Layer 3 of a small transformer language model trained on English Wikipedia (8 layers, counted from 0, width 128). Numbers have three digits each and are written without spaces.
In attention head 1, each number of a token's query is one row of weights dot the token's vector x plus its bias. The head spreads its attention over the tokens so far by the softmax of query dot key.

Query weights of the head. A number n stands for (n - 500) times 0.001.
q0 (bias -0.030): 397469572480413469378653391441510336532345449408514507598621516416337522312392588577479565544580456578323250513329432430465632494463378531665574452517634563575361563493589324490401429328493644591523702415587565510559270434768604374479445551346386422463399436429356664476341334346441623572617585481561648689446801370684690519707361354811402409434464539549417366603493578597370438476478
q1 (bias -0.117): 431561445387367453655521451589626398539444631568468527519573559448444491469413605558226541460460420599658294475462534346586579631583383638517566406671589517513575637353523243550451651520507634385474581297334516395552681435517353346588524677619507593623700517430214437397368490258516500690394533350490380579614664506600747469588575394476376543393568569633388594454607478244451438480331
q2 (bias -0.329): 448429477605753498576441531575389563490431628349469526661475547470471491625703342734714457485579712547748543449523542650385584420518455509434677606545301305426357188608478474522550564406558556524522370454514488531442465500566445326554488539642588509396473561688737561716506425516485506565317660668548597425349480566447512323436556530460592418438582485562616574574570434619460408448626
q3 (bias -0.071): 443487406649419523520638349607532461541561379417476557529422449561554551429683440645573456549504388438462500549547695506568482478254514500238466655464435400395500478574366513424404411463231605440484695626416525661452384518486677456355488562393570393347408487425783345656635297585563404475587556541560581496373617534446516429503532590606665616844296523459361335718605570747391534503651
q4 (bias -0.012): 500458523598493623497441603662411500337420707522459458525608432434492400480412247477508436606295608416473412509500314522523293587436621416540414602313261460657332370464364649532494449387519453561673610665774467394429437318602545533547471464522536537338231490500568677532543643736423413564528506597599542619359497491463380595614537467633500483471398565389572561353414466375434564497646
q5 (bias -0.265): 435449446377583557227471462248327403574599511469444688551535473635453624645549568564450508313735432489504511516551568648442529432510293455281632465496490467316516352691466392521569289658468619568493179378397534587567420591482406216370494537643270558538645761718635411693686590355503454432622507434624587371520511566507531391470379570357454394667655484483635548589595515901511494486597
q6 (bias -0.015): 648404593670484514417639575269528496730541251522519781267303543504433426339435535503634471548528402562358552486462500754436467433463397269454591423251402395624422486373401694460554449381430548473578661472614462755307489507485380577350441314511552577571425438642599546573339478587408216366543306649651580555362507568337440490307457535729769610620374467543626288631485497601747423388513
q7 (bias -0.252): 511483517548518559415446513557551438528488642573616615612873484620484534449553525509426329466429362622483327531493557429462500787664323646637635420752448522487580523514355371606671540591589595408548278545421487415537572356548382544364578453598520564769593480335217399480344604264564413522572364321517522681650361447484529469402332490400411354497557523542487417514612582285410471362466
q8 (bias -0.273): 387575329441695492426610727427521479440590546378549653572486430504500582357358592361586263659730530376391610493559514483334594637601430703515638428514553603341493392580697438432486468536554516726451295421510357454497535388437230367466532335613373785701663711731508387440569584412497529414430422433583449274615358583524452383413472699303596892577668549510672576402546394447589381456562
q9 (bias 0.248): 526522528307275550731336550421314574308535575515399351402490477507480437653422522386400481453525550225568559415416510414626546347531806562409299589392426586454557589531579569435507402634663279692523379490617312430609367491525538481557463634513407490335348598503534536456663573570441685399580446511449433373429483383579365668511672564447254365535595477329567729200365436388436601500528
q10 (bias 0.218): 537589341475427533556418447584475422542407540510418320632477508421549382573489586667510634616329670646607576431404397497664302429536614562474293534469312596648497566503428549588530642460296480506459550505412500561507408647580709500623459596542497355429450452500481431506655553453763411432436622480417575476599462611591506505581608580388387439506540461467427571491489462337586634627573
q11 (bias 0.413): 506523479619616525443563549408576439307495468510525398458561480658502260389430749564594500516384594648647554484377541620596487390492500449506338406602318564681353392533304509468520494545471518487440424640394606543358480356546575371324411536566548430589478453488425506552520342370514426399376488667238614434478566596568463470457491515494630538683324473474457387478357432699552441417567
q12 (bias -0.289): 774481434503558350563419465691386596421550504330454695399622458399598722478607326536423443487376566511515504580544493542500448536523484507515313543302596378385480398739385507399482690365647712631371579610449510747575663703280772538314565558546504714360564561679698326682548504593590279486433489500500500307493493500277538348348644526549660751338273434664398604500500518431665431603470
q13 (bias -0.010): 439527533438692482479503583656605538623484523454556386650304291354527378515576421630701497434459467448518341525424479537246652488454455551549509364500448480472628386518600452653563817405559434453511380517391427264523705448412461525686537389506413489468456365500540537427517362527458405605335491491450481443419407492682560409534489642448503538434491520608413449472769488562555431512589
q14 (bias 0.132): 449409429471425521503466474310449444668618477453578537407215555638583445507603439385616575491532349402545555447733742562527575417174438399258608594364447525542355519534519646527393360530483303518674274442524500399546493417431432417489410478395354202514457726517582461470618637538388678433608563450621645468424306488523387419321676451618605511702486508526690420518404585528417421547570
q15 (bias 0.367): 823550400579547581445604565529585559480473339434574419390535485556634351416494558334607415735405483739493636609513494460503406526483483341493378560418466326662333515503387703465386554375645448581543497630682581624445503444493564491540443396525654476438400427358613656575567674660467513394354415686287566432461468565460436411377469523424717595435327449595478381553393406483602605568552
q16 (bias 0.658): 531488577494430515626420528315606509530506337552610529394484570614671309394397635288570605515594506444395590555333513460439511349483483618455562531616416548554535680391421548415439331713616266600539392326486482445600568538428391452533382349420344362561585634325370503475464540474539711286500309466513539450574263573567433521566693635402532315420483500546420400418463585453474632306457
q17 (bias -0.207): 618531518486439567522392477598373674406517521566455270529455433416440542574455355508569406458648403503513531567407497544651524480341601426450509762461328477430628465669294430392439356704581536362485663702668629485544297544500570483377516520521448405272453650602604446542503585543509579589399566521591543651517672506602387483282482566606598497555436562354459538449482384433225508414403
q18 (bias -0.332): 569573424406548465539415493618370493630490721615388504609578402484429638500742540636356508333275580358771665566650557581573405606473427538597512489646582468352441544508573385594705661496567607123289273511364654147600762635255466597512520624733584568403531403351521543448568559519623281633433676388579365588358523559471576546445456555328476423431295466547356594626668423329644310313476
q19 (bias -0.065): 434540452441569471695344286672415660486550682393568396598470487290595509552557431573605534440594544521603555556288630652538674506472599358402553636487259388640371493541402531602536632641385582500490631545644609464631377588332648513720506551530359344372447807527792514617539381615529503571347578662609577453490434497441385370386530578416641536528580392687666477397719461443296524404593
q20 (bias -0.283): 693360221516250531479356444616519615609328617521461497248563663632492556661427334467381290534303408626367698534613544386665430737457402237420604503467533406455525575562587626289565600439533552335468542423660548497500589500455435481496530642391612503330347584513597546507442779738529544413444600539379351428509456400409484632511314377524525414435446393403681481588383517472444564520549
q21 (bias 0.251): 558545583721534648490313445487579451595424494555527516424366592383503306301587392429609715663436520500566564459542535509749469584256486526591480475475239457588445366327412548406567484452673497419415661416475679478443525413539452506384432491627653367340453287269574520522341672422473462506534478616532485534565503602576473468348659553578622487432460514451377530622447471530624247404468
q22 (bias 0.191): 591445397503248431405460532740374476569397390456494503512610555494431489335106513508407467650580481563338524409549467599703438408445370352413512608691524591615409433473468567482442464376351528497477762643550412617564374583519509540368436598482421385432475586616490610592420427509552644391476446556401477407551509511514428665752576622382420596613350473523512468481384547522463450600475
q23 (bias -0.015): 488504552672697390538290611474563732375434545450497465448534619432474534555582576441563404410631605411527483518415411567485590538508537516497565665489273577514503412570431645554486588627659409561654426473578492500559609513335376514339480329626451432399386613582681506677503611570451540407391528620546556388538381558385396439470569649497655561430391474376522500306449427395335555488495
q24 (bias -0.148): 470496315584573481416584465506516500631594310529439531445633791449529548402476544525536482548520460551335539475480552402307458566587515510630687276712573431524432548428471453511598543456511575515547341497541743489392471638398550555577559421495558429588568484551366569562336484433581481560567451396412438611575578568495597480400436526347510585436587512458487455617514442266548407373373
q25 (bias -0.513): 665395467587431562590623415553519436703359616466500563690667484356487673556430497582483391476327399673378556716424549412463374567532290509513419575255494410625521648375737457526402516575519690445409544469634374487547662757574507457435558439494530702545506503442424442474500617696556549509370674492380509486491362437647581566704563419510593497235576441650535506649433615726450458569601
q26 (bias -0.058): 570546438586391485385447619539392528540408730511534673460513522450362512575516366283500618438332591443403686545530445556668407431386552392503470362222396508290408229647519484593537624422321458343512450669574476422434569544530559613490460340639702466261381423592554463525414556424491439571468650470745452603367526506451605374608653443370429582543305617525509549682500413361350531643591
q27 (bias 0.218): 441563576578522600614448526647474639380620503489471543451581304404512400475619403541626460567513727446359522478312418567614410557456529541488306817518363602480444234574581552633526386534713409606337503391545646385521512428500574454437543477610488474347391542653678544586635485460601467566328365606533446346474638592454570503548503532491547548457468514404647651370557388541450513341398
q28 (bias -0.247): 510500396568531443303585690611528572480625586357520608629398615583413420441589259598523400708527288668574441358631436403408607662503680427368537471455528365435616332529438428625553522464344467599630503632517540516467484500533402527665500527645571279427351510589575651500622259615349432503232395482548654452431614417522460431608450483557470473690551588494478368429551408524205455539541
q29 (bias 0.112): 476500612606657571432526335306535392535479544564465507394456539409530419387507646500526426398437486750435564541304160446402520473695257413603397367240290516373381282500376418761296570716595573653610523349526531518367673612481429577419460358551366542671384537504537392464514317621443367370305441532422417602521511760741578490543579400645633658101504550603658461377620418663656478451564
q30 (bias 0.326): 447508566503552540586490585727581579503443487367507338525484359640580396573407389363555620470497661625514404539576432595470395479482633361570497555519376530491284447569369635565541552425381405562841510565720442462603389231510549423605459467490447320423338668535731527596590636600323545404570532626474686317521526491419322515605418591369443465513555456484529372381513513315339686667550
q31 (bias 0.235): 442537500490401508533362507579524336526629390571353355452433279507477605453486645593273496467683444545433554645340339472682522382539515643662537450620535512418457624681459384379379397590465635314376596612450426646687242467603728473231468430259489231220668528461345586454418625431551446497493493392471363599621627421616572543638382519651490367475204589297472565474627579722577609543321
q32 (bias -0.404): 715581321257547483466425682615254576351602591609539605525602500398397702627438351546412209405324409109554500497635743254402497488473496349508359595416637435571520550500656474449650628385613589445397458710429587188503489568394582671692572565633604686381578412565520615482472435583465434739608536403607438531203661435479521438419529442431500708549398483677486666542522425446470369359503
q33 (bias 0.218): 424630893567716696564704583429267692223497456609512579433555382348497432711358713417598558561618527346412496503300456496719437427382660416530282530342424603475517414579294564647582434511518414649539723722526707547395496452496721771322421448369590384226339551628661442467525489443507330532417507494500500606569691548401461383628600558404585543655343701493493539535471336402477571650460
q34 (bias 0.082): 610541496460582615475457514345540466522506296597489535413165665658414542521390526409515352671444439369576379545482430419411469523529591316597496497580671568386597625507614521434574223528434497593443576467552579360140534478518320596526519510408546490718655337452313752441350537539553441620493465576395477753575652303480544461394395667449484403753530500453463483515324228677388451394353
q35 (bias 0.094): 437576626336483455572699572449481393464320392466385247422296436520343543397604729514355756525554468472585310561488531375464532426390584688612424434685699598616557692342669508376360373476438413335421504574383574227557424293649492378634521660359559418362504450242240553546526379349485613589408539367488431662515848345780751605798557504512338355563566535635363306569512577664307439618365
q36 (bias 0.032): 496465634510633560635638464647636371511528440624550514552430356228611314566607533631650409600724494489236607541521351431393381553506471565577356628235400400591494340428396476584615554619426491543601546497548375665375513755524668712358464329414555374584494335463519426313452612673526287503401359503480468493465318600438428418358546373514606453248554515539550565546768475500580559432543
q37 (bias -0.260): 575372559522404435699506576600425528467382494558454556458480553393428598606446441471526461420571513306458459631417532585423560361458500450443512636488500502375521531647556459393542442480520595386385611525482522576575438745374553519503547465426512417384602393664384321474326475429658555736560638520570574719492577331447617354454565512593503469663481480500234567612428440583326412336344
q38 (bias -0.352): 542457418612554596417677436633366441497461625510465533437707373429618538631677516718524483384321516631413573536506530494714379557557397568549382392390544558357470552612431321566451583506539616382379469600568531515408588673586548440387548497559382586535389512559710400556577590543615270511362666502497497662463618525322655481475465484559572449402338581719579583641485395547568453427522
q39 (bias -0.164): 578430427394352372603623385510500596420610684500658539614576396534500552579563368549505417457552368543500626502445593468579412543420528594434636641334589463386500532646470375462408556362398611547341618579595544490418565491521633591672505483528477446489562600546583352386444553671539510542482579510606563503350565514525517622460507452537559580458412570495420539530434546405372543438368
q40 (bias -0.067): 410459497629636556435334311416469500783373392456564529592427651546592412497639333471661411559391597493613659506735510754441500434387465474332398554405472409264397497549417503392525506368351456361503414494576458706508438453388691479480466560475490518428465617487653557541676537402491423509553484617548479592563406562282371446456565557569627422650140544586444338513380628554672458536593
q41 (bias 0.342): 291496620295464510608389388401542473278544584515407455568446304768405593479590924503389666487623531532585180509715446447503430542491441448629377459335650571315453421572588411676530587534426477511549458429396433503558536435507565503309494598314312380420600389443330366313597599396490666529546530437537545565510576494581546453468418652532150580583522462265586617326497478507503471476432
q42 (bias 0.167): 507509680574443600548603464459449523305317413544404544272255348572387500561603661404438407580489445500406415608637564493610394578405268500845514383520533401503432581500610469503636487351407451464577594602532475539356464352673609545581470500497585631579472267341283595573376631418657510567658543443426566546352694460722613581458308325535525357497593477303340555563324467532604357520359
q43 (bias 0.312): 564557536556497491684374571607565664619549512508388533398416403515498481269474616378539582592541586448595392410392465589356616313513500529455533471529327423593516517443480777620551582559512292481576463419557416514745489489324390520568453489312509424408459424581474549642632457458441497438520340511518558287552354552551435492565546807610400641566550433452486449312570486413597536619535
q44 (bias -0.425): 604463685420578421713546615691482538433583497539446441497554723404500500650538291555429393361466591366557383615431436472362517548611631506497417522344434468565660701428611393554612611445665577429522453414460609466483619627434263463728597581579633607469536430500482544506436434602408433742393513443455581657383503390435596509534696430566600456291469493821531543373700463331371358403491
q45 (bias 0.194): 394495401471320460473435511390565426492503571575524790587370536628522517331622681615407496510388393351242320521435564288531449503524321705632496571642478703724538675408410470747391653591422558484511414400440660394642375417450294596661500507636420414686535366653316433337403474446612391482552205383398514272528523510644619601425343324815458404423800440464614377343738478365321490245445
q46 (bias 0.186): 241476452538681703481478556361687450330567590440531423486457461657631374585636644392458306597280470515696515520533362303441693752464363569803384243640368503403580339515629346554539565617550547427545372611554473309338560440489526600436461483489390417660621460486452511521403574600590377372432626356442401458715570524535514348291268447534473670496562459437581684371662411381575399188596
q47 (bias 0.272): 527594532518372461704381393538645531365550591560470660379341521568552376465488632494327697690446439576349368555290465469726435691408428434523510610503357473542378424224275570613439647443409560591576746458572685543486506477425513395550494633550414409439485600522352384397491525338509374569420318532506518520539567529539454553447500401614378493400587507387596458355647427310448687526364
q48 (bias 0.180): 580550558300503672611484646516350412593423560450497402380611438655376459464408555468449550589558685537613484515670420444693595701448597541652384305503544611497524413578509497554615548435592326333460354534413667353506556409609425491547529554569665399283346462351393594484622550448423593598459564385410593623422624343605515455507637603510302356523326529636388515577437458199497389617424
q49 (bias -0.180): 409406743573666383633547481577573579472443644311613256610768434347679455605447300497649615327634507424603380560371607719629527560354616538299524675360249661511317297531279577519441417504614523597596460580524489634641459479579841293324466518537504445225292610458717380636475578367445523646365754562523636447486368458346526496524648584476630357430215595585381456460428625464358500550657
q50 (bias 0.168): 410415614413589386619437426383687316523768536563489419371407441724676417437439388578439557443442573398575253540515471546333624566599574559679433399669504524531457847412636335626384486383723512442437414396535562295491291377530500590606448619393416365664761514317335424343397507352448565590500410469670248697622456510364507429341619258590400430382450566490549497379611503393657569288358
q51 (bias -0.606): 544377490698705500264749615352390447542597604553550696448477562381394671514557315658641201444634429571482497469528571490701421553605496509524809422433530520578500434507542321520464392606712632439523271516503503440503589565633538539468524424540555568704644534537594500430406589611526510435334355418748490554440448431383497349294586171595675391427478615507649575652577319518437459346500
q52 (bias 0.306): 483616519530385578554453521569559470642489386390422199500549324599561384358582589536391704409516565642513538537427444374547558403483577705634430463672506500340617626600616456414443454459654393349446362568473418322628470415516403424565528425427625403370503589277311594530532542351533571470536503377432419470593497451598619517610452558484480190342414542610340456565604695493458395591359
q53 (bias 0.263): 787590584619419643461458460510576514457420349608485598222558550663477355373265537435601496678485440446550472395271403396638342506547634324464475400449375703483334463342380577445430459302654327654547654477497654540352567519411325411428562500453490385433401483469504388415516557553457407470642394567607659548451433622424387449330530788500519360620261563394648447359473333405553713640503
q54 (bias -0.428): 708465336474325567445681427530414441641572607453503601486577428543446511503615417589351426539343420685591653536534524284709281555448364500528519263390612497604511506524549412560439494406521637443494379577595491480479582563531515355472505649503597572513511452429447453606566573586511377529471557357605404589396604458543526450541526212599494385439497541622708589829435603528543516564621
q55 (bias -0.025): 455464609744478473564589574553500517493274528430522560520400557392552522489521507544534570523604452595449273574454507382753506552563421548425460417303339339607548483348477574420483379405327527563695634663540239772536544618701673351292481546473500620474558462310826369685503503568547845314565476557615710352356546510487497425577608678511355366415511603487738597551369497691532609468516
q56 (bias 0.290): 404428615391676552434594342286661377366528466433494634376512393592404469472382664412454483715523407586478643534556337524396489490573361439468433500470467601621395429291450581595402372602530328696506522395570462494413596523500484348445456480500373550820662613445435503464725464494482540386578342596374549330575553673538432471471363535525528461400693437391542506468424497642538599689578
q57 (bias 0.212): 480451519518504543546393423557496529637611429379480378561217645624611372588737291375683718653416510363692443354627455456504473382298744414237372643410518468583299424363413775537460444284519286740514527593619464581393383562547588543653500479552568310387277392396722559511529449666352598511334590693594666416419279552381276563575628492586493380722516517391474341555269475540453618565576
q58 (bias -0.452): 604500400479368525487392506558310585487399513486385584463598417470345758546655479560401500603384482537404675577471538460618428481549576581576622439589613417485683614695641549459503449407589654418201460549565567615687419476622685388356597575478555628342379402462350570840527662526619455491428510395465332527416604444334552473668478450381332439542446449457441564704573537611523578432526
q59 (bias 0.253): 496490271496172422639312277691547415649633687556528305583690442496779410515433468527387613430516593539316672490488538456631385509414415459655605508709311421518476449496522500568467612508429565280271649536596575526451504569442733686520439465415481435536622466522513335273313555450605560514422504518402238472709401685543522626389610398512455504093380534460621630445653553440866444264448
q60 (bias -0.161): 421435582467488441579425421348367413818693565443573649367462474579510489465908446580462702389549313415709527596575647665417625423493446602365668438423432617370411463386348383523414531488684473438638007320330569572676670745329340283367493493617375526483629657592354419561680323132511407474421389365658398467565457453422537457391586576648386335437574640560602456496576579557576537359391
q61 (bias -0.319): 549386575487511338622500220447503414661324493375493500490507581551422526582614380592360708416455548621741279536389641449529579546302568577377791412695510435507523847586595447483446406351378576545426307406500440507569654571417461280500494530262393443326581437437422529642373531665359588685545660514433546721589593370443601444599578474776519421475380516551418295621500563693333473635474
q62 (bias -0.054): 399550545500558520454526335458313720563450411547459341463424444460563474369421308411625393559479506403620500565241497637418676389448600430533566446519535530429456550520630464363612497426567362469528487583636649331475350538318497598688552590541681307272373573567539664383494494425518279748491649582654566500527562470380386378416404520550745425735456544534403380369443479307520536448430
q63 (bias 0.335): 453508440458440380762510318706664534373624438481579335524410440413562463503599470531456727359563486418601430532309497591516486267526638568597532419463374479563581612541494449544418618538441554533509571423437491640688570511358535479523444532325314288487650466549465507398339369586533459598497537612416306394612418457371608413389691272471569507318527457648381446464624595424581644500580

Each question shows a short text with each token's key, already scaled and adjusted for position as the last token sees it. A number n stands for (n - 500) times 0.0042.

Then comes the last token's vector x. A number n stands for (n - 500) times 0.047.

0 " cm": 310208827816850604353319677820291190722233843391225800272557757297784704183671797641841198691266694568236185272714719836857283110336607087129133449882199725177505702840249954628238573788433198
1 " single": 314203830816853637376313692830284196722212862380226814269548784284791704181674782633823190677284708544237163265722716837851291114328593077124134424877188730157510713854280947645236578789422177
2 " m": 305238817811838634371354706785285196707242825374222786281541767290769673200687773604817191643264711552253191293726718814829287121313616094131150416863198741156516700843280903641217563763423179
3 "oun": 316223817805868634395329713801295177731216847374199819273548770293794704203696803643823208674274721565241173276708733835833275115321618094120170392863186733132512732848281945651231580789399175
4 "ts.": 328242828813845620390313672785308229707242832396229794277559739315775675223650783638824219684282688572244192290699705825832279127335615099132177427873220719156525704832265941619262579772431214
x: 490425475497499514500504495514501511509502487509576509496518495496506491504506487490501493504492493493499523474499490509520502490490498517489501513493509525500500490479507526502495501521499456516518506504487489508510501493533515500502412497527481497502498490497526500507502510492498504492526500512515509491501496498490501478487513511506477512497517944486491521502488550498491500510507
Which token does the last token look at most, and with what share of its attention? 0 " cm", with about 40%

0 "\n": 322209816782841591375361671779285194699256846401251789288543733331763703213655806631836229675292675582242191304691717824857268122342596105150149462875216732212519696826242940605270599775458211
1 "The": 329229795791833586392344645776291200702250837386263794293539737344780682220644802619817206638321676578257210299725709822855267124338605093135173465873215712218542695831225921629294596785453235
2 " prot": 298235780799856575386376653762293197685255862391262777293541737339759672202664807617814213636292688575265196337711696832843270121329617092146179436856227722197548711820262923594282576778450218
3 "ection": 341228794781864564389358653786297200700230826402245796269530768322779692214668804622838228666301675586237191299689720834862257113321613092129168459873204721199549709830264936621270583793456189
4 " of the": 325235790786831607392362676787283206696227839380270804254529732332780685222655797617822209640336663581260203293726701831854252111321619090131174442883214730211540708844241921625281608795439213
x: 502429476482498520497497506510493484512512500501561491483497509509510485506492488503511511502490503472502510461515508472500490492493504501501512505497502503505505508469508514497501507502487435486489491497510487498509486507540510494514405497489489493500497495505511516499498512497504515491499501525487498504511503496499504507491502492504479516489527940507509506509499502505506500504476
To which token does the last token give the most attention? 4 " of the"

0 " modern": 309207820803853604366349679816294181715226850389235813271544754306784707197664802629845203678285689570240184282707718842862260112324610084128145441883200732187519712845242956623257589788433197
1 " D": 311199838809850639364347657799256162724222835366214815271563778289788701197695799633842181640261711557214159278733715844854236102311635084107136413888173753154508753861245937658233577797434177
2 "J": 318232822830847647403323661778273162729235835342209812294564763304799692187704799605828184623274709543235173298736716852852237119297634075102151407882174743142486728862250930639256577802425181
3 " and": 318238823835842623390346667779284188715228821358222814268547752307795688201664799612831183651308690567225180287730717838838229095312634074109140420889190740165513713855221928632243561798409206
4 " broadcast": 329200813804870627397330678819287190710209858365227800248519754294798679180665805600842207660290684558245184280704716841832244112317608075114132447875186738170533727845270964620231591796422179
x: 490442492495498504511491501525497494505496493509564493513513511499512508489484506492509497500510509483488486490515508494510493482515504497466517515507510505503502489471510503495506487508483457491503512499484489514509508493517505489504416493497505503500516495499502507469502518504479510504516501514513492486500499482510516503496525504480480526485501973492507509497490513492495519486480
Which token does the last token look at most, and with what share of its attention? 4 " broadcast", with about 40%

0 " Street": 334219810786841593377355664794297202702244837405249786282535737330763679209660798620834227667290675570243203294690724829848261124324597103149153460873219728203524719828247936615269601778442220
1 " in": 328226806812850621395363671785274205705233851365244792253530741311781686198667791604818207653304677552234185281714710823831255121335622108124147435882207734183515706862249928625259598791397209
2 " King": 353225798792824610387337675786277187703231847382243810268540760310782674218674781592816220649305680562216196307718727833834258127305599096127154419869206744177518726840258914625274605781436211
3 "'s": 332228805790825642381351683793301200704224832372253803262536737312777672220671801602818216630320678569224187299726715829822244096317607086123145433883199735179529720847257918633276597789421218
4 " L": 341242799801822622402370662763246187707252814369239791277531744308763665235664769590827220599284702562242180309714699832816251131318628110137153416863213756170529724844251906625248582787443198
x: 487421478488495499489489514503507498502507481510560511494500507521513489507506493493500510505502513485488537483512517499506477481496495494487515507485497496494481522467496506490507502492488496482503509473493499497495507497536497501508403496508499490508529482525494502492489512512493498483531488518478488489503502502494511494489492501495472524484517941498492505506510509515505503510495
Which token does the last token look at most, and with what share of its attention? 3 "'s", with about 30%

0 "s.": 323227821813853580379340659785292198711242845395229793284544739331770693203657814639842218686287678586241201289700728838868265120327609088141155464889212729195502712838228954611265591795432206
1 " In ": 325218808837871571390323650791283195719251842384233811270545745334782674186654816641831204681309678590244191295715719830864246119335610073126157464895206723193536696854233957614268574786460205
2 "1": 320213813831855601385330642785260172735224859373223821296558754312779711177666822624833199668310713590244186279743734854862271132326623085116162443894190741179514703850225954627238596804444189
3 "914": 336218812828868616385331645788291178709228852369220811298545752319789679177672827629837210660306696591245204270727731847860265117310610081117165452887195727172512714834224965635250600803456180
4 "-": 309231829852853609373357664770283186705236850357215820288553755316766676196673817655836192659281705592247192274731747834873237103301638079108138437900196748154497709852207947630248586802443179
x: 509428482487491523491493489508501483492501499494561493504506497514503492493502494486501498513493500504480516487509484500506499502491500501508492499505496513506495497484516519487493496483515473507485511506501480496499498506519517502504401511502500497495496484492494514498510509515495498483520498517495496499484492488511491510505478494503477517496480973482502519495514520490515504503478
Which token does the last token look at most, and with what share of its attention? 1 " In ", with about 60%

0 "==": 320234823805849586384364667773293205697249838396242792269549724337755678217653807630844232662294666593265205305697726834864250111316612081153170453888229735201521718839240945600272598793441218
1 " E": 332232812798857603412364661762256182702249825378233802293545762334772688223661812620817208632326704591249194299727712836867256128322616078138153431879208748191505720831216908630266571794467197
2 "arly life": 312217781823861591410323644786296220679212856412267776254534750344782648189650805605803218666333631598274209324673704820870267124321568056137175460874221721203560715848293951612283557777437216
3 " ==": 309240825818864612383361658776298210702228840387240788263557742338776654202663810624836215652302657576296197304697719839863243108306607060133191448891222737189538734856263959619274586794429207
4 "\n": 331219808798858616388358677778278202698245852377253799282540724332771686203643815633829223664319672598254185296684717835869254120329593088142159452885207742207524705835239942603262607777477198
x: 499430501503471503511492499515523497489481493507562496492503524493497481494502505486488494503487518502495505465507487493502489495502510487499496511502506514508487503469499521490503506497501479508517527480508489518501485488525495505505398512499496485479491492499506526486487504499484501490524495539502510510497503497495498501502506503515484516491501944492509508493478503490503505500491
Which token does the last token look at most, and with what share of its attention? 2 "arly life", with about 90%

0 " where": 320216813806851589365344673805287191709233853396245802271543745318783698200655811634845211686291684582238199286706718843860266111329603089134149455886209730194512709839238953611266587790428208
1 " the": 317222812810846608378341672812288183711223847361246819267541742318795695205661816632830190647314689581239195282750709839855259099335619075120150435893196729183513701852230944640263594800430210
2 " station": 328210815810871601378342662807284194709216870379236800272528765307801687178674811619845209658295681564231185295699731848857261115313605081112136448890182741182505733847254952626252593799406189
3 " under": 332246789803860599377372682785281192692228857366251800252535740308792673204672803620814209654314692568255201277714705835836234115322612094117152433884222738178502709839261929614274579799431193
4 "w": 314243823811858595357346707803264169722224848360213824264553774287792684179684808626856214663277709573235167287723752868862261109302630080112152416885184752160506730856247952620260602784416177
x: 506404472498500495510489508496515492495502494507562501500509507504502500491509493480489501498480508489493513475507504487503485498528486512505515498503501495511502505477496503511486482513494487472498503503496490500508503507506511504502408492497512488489516495496498509492502513492488500498517481503503524488486514516492505491513493495491458536509498967496505496508522520489497520499492
Which token does the last token look at most, and with what share of its attention? 3 " under", with about 40%

0 "ter": 320216821795850602376347677799299196714238840400232807286545749314770702204671801632835218680279696575253189279705728833857264121326615094142147457876209728183517719831239943623256590779441199
1 " placed": 317214815789863607381315695829301204699220848375235806275535742300800692179655786614832176665278708554244199267720707831849263108333624080113134440875190725153533699853262949625223582787445194
2 " on": 325222804791846621382373682793284208700220846374248795255540742303795680209675789604828183667296696555243185264722702829830245107339615102116149439885198722184518711850260936632262596794429189
3 " top": 327195810775857610391354711818283187698206837389243808258516753297786682217673786633830190655294711558254166286723714839830258115322602088117132420857201741171552712846282943644249590772445167
4 " of the": 317225805791831642393359698799276196706211835371251815254537748310793693224669788613826198639320680562257181276735702834845252104316619083122157421884197737180534715855257925642262598799423193
x: 499422477485498513495498499509494482514514496499565489493493512513505490507497485502508505505493499473494513469516511478498497485495498503491516508495498499507513511473506510489507504500495438492491498502509488498506491506535503496512409502496489496509495500522510507498505509497508506489505490520492511505519497495499498508494504492503478521486532954508514506503492502510502505503473
To which token does the last token give the most attention? 3 " top"

0 "-year": 317215813790848603367355665807300194702234839393242800275539742322775704203665807633831215672290673582246197288698715826850272124329604095138153459883206724196522709834252943620260584788437206
1 " ext": 311239819801866625385342670800276182681225870373227805277552782313778692193699811613810213650284711558253186275734689826830271134318628093134146419863198731150504717833278927620246560781458188
2 "ension": 349231808771849594380346674800305206703233821390233801275539762302792695206679798620831213665302693568238191271699706842821276135326605111139170429858189722181525720837273929628245569796448194
3 " to": 334248802784857605360390695793283194692232828348241802255545732304789691210670799625818200671304679570220189282721708834825270119330625104124167434889208727183499694847256915615276582782419201
4 " its": 328222799772835620395367686788300205696226818370257802254530719319780689228653798633812211646332661583260193306715706821827256123324606091131166428882208729209531699838262915624283585778437214
x: 497422482478496523510484509510492477505509506500558498504490515512510494505490498505513500496502492496489498487516508480500494489489493506492505503502500497522503505468512519494508505508490444506501503488509497492506487507537490505515407505512506493501496496496514501497499501501484523496505486523497493507519499479516503514516522502495467529482531937501513505502483508499505489492481
Which token does the last token look at most, and with what share of its attention? 3 " to", with about 40%

0 "ame": 330214813785840586376343666800298200706236837405245798281544743319769703207664793638834223681280681572249201284696724833857262128327614105138151454869210727198513716831244943615260594780440205
1 " as the": 318211817800851620371322660815300191707223853372244815263552747316793698205664798652826183672307688577240197282720711829850246103325631076110141435891194727185517714849241952642265580797436210
2 " dr": 312221791804851604406351656781268183692229850372240800282550753309781677188679801608821205649282708559249185296727692836839257128326610076112157409863206747147509714845264936621247587761441185
3 "ummer": 335211809803849621407342670794286199722209841395240818272552757316778687212670791624826213663302710557235176281701717841851231115313605084113160422873187736168505726850259945639265602785427174
4 " and": 325248806811839606386374674774293202702233818370238816273542741316777687223653793629831194658312681575224198290722719832840238104320626093117162415885203736183519713845230920624258581793423203
x: 489407480488474510515496495502487495500516493500567503508507510516510493503514490487506507499489501478481514481510513495500509489482502508505490505500489497485495503479511512500509508503504446498499497491506482508506499500534510519506400501500502495490497499501491495501504506493488499495519488511505505492494481496504498502501486496506465512493512943501513514498492522493515503496482
To which token does the last token give the most attention? 1 " as the"

0 " musician": 319215807799839587363346665802298200710237852411246795278547743317775695204660797626836217687282677573238201286695723832861272120330596095139155458881214728198519712836255951606258593788439210
1 ",": 320225798825843589367345664791300197727246846385232811285556739304774697208664800647837200687298693575201200283711726839842274108355617113113162440887197731192498702845225941627253595792427201
2 " song": 324220805810846590370346683804301206714235857393246779281540748299768678194673800615820226679276684557216203281701730834855275136330583090141148456877200732194495714842275938617257604781425190
3 "writ": 324229801799840578371327682800325206717247857392233785284543744288771673206672799609827213679286699574244210291718749836847271152335603107133152441866198736176504709849263946607259609782446194
4 "er and": 328260799807827587365350675779316219707249830387246800278551736319769677220650779647818208681315675587208219284701737826841261118334607105127176439890220726205518712840250926616280594790432217
x: 481407481506483511507498502513498497497520489505575497519499504520503488499511472495503510494509510493468511480505494506501510492493506508509472512498490497505498501476507509515490515502510444506501484495506479510500500504547504508511410503494499489485505491492506498502511507495490516492511498497500507507489482500502495499518506502500448512518500923497516498495494534495506501499496
To which token does the last token give the most attention? 0 " musician"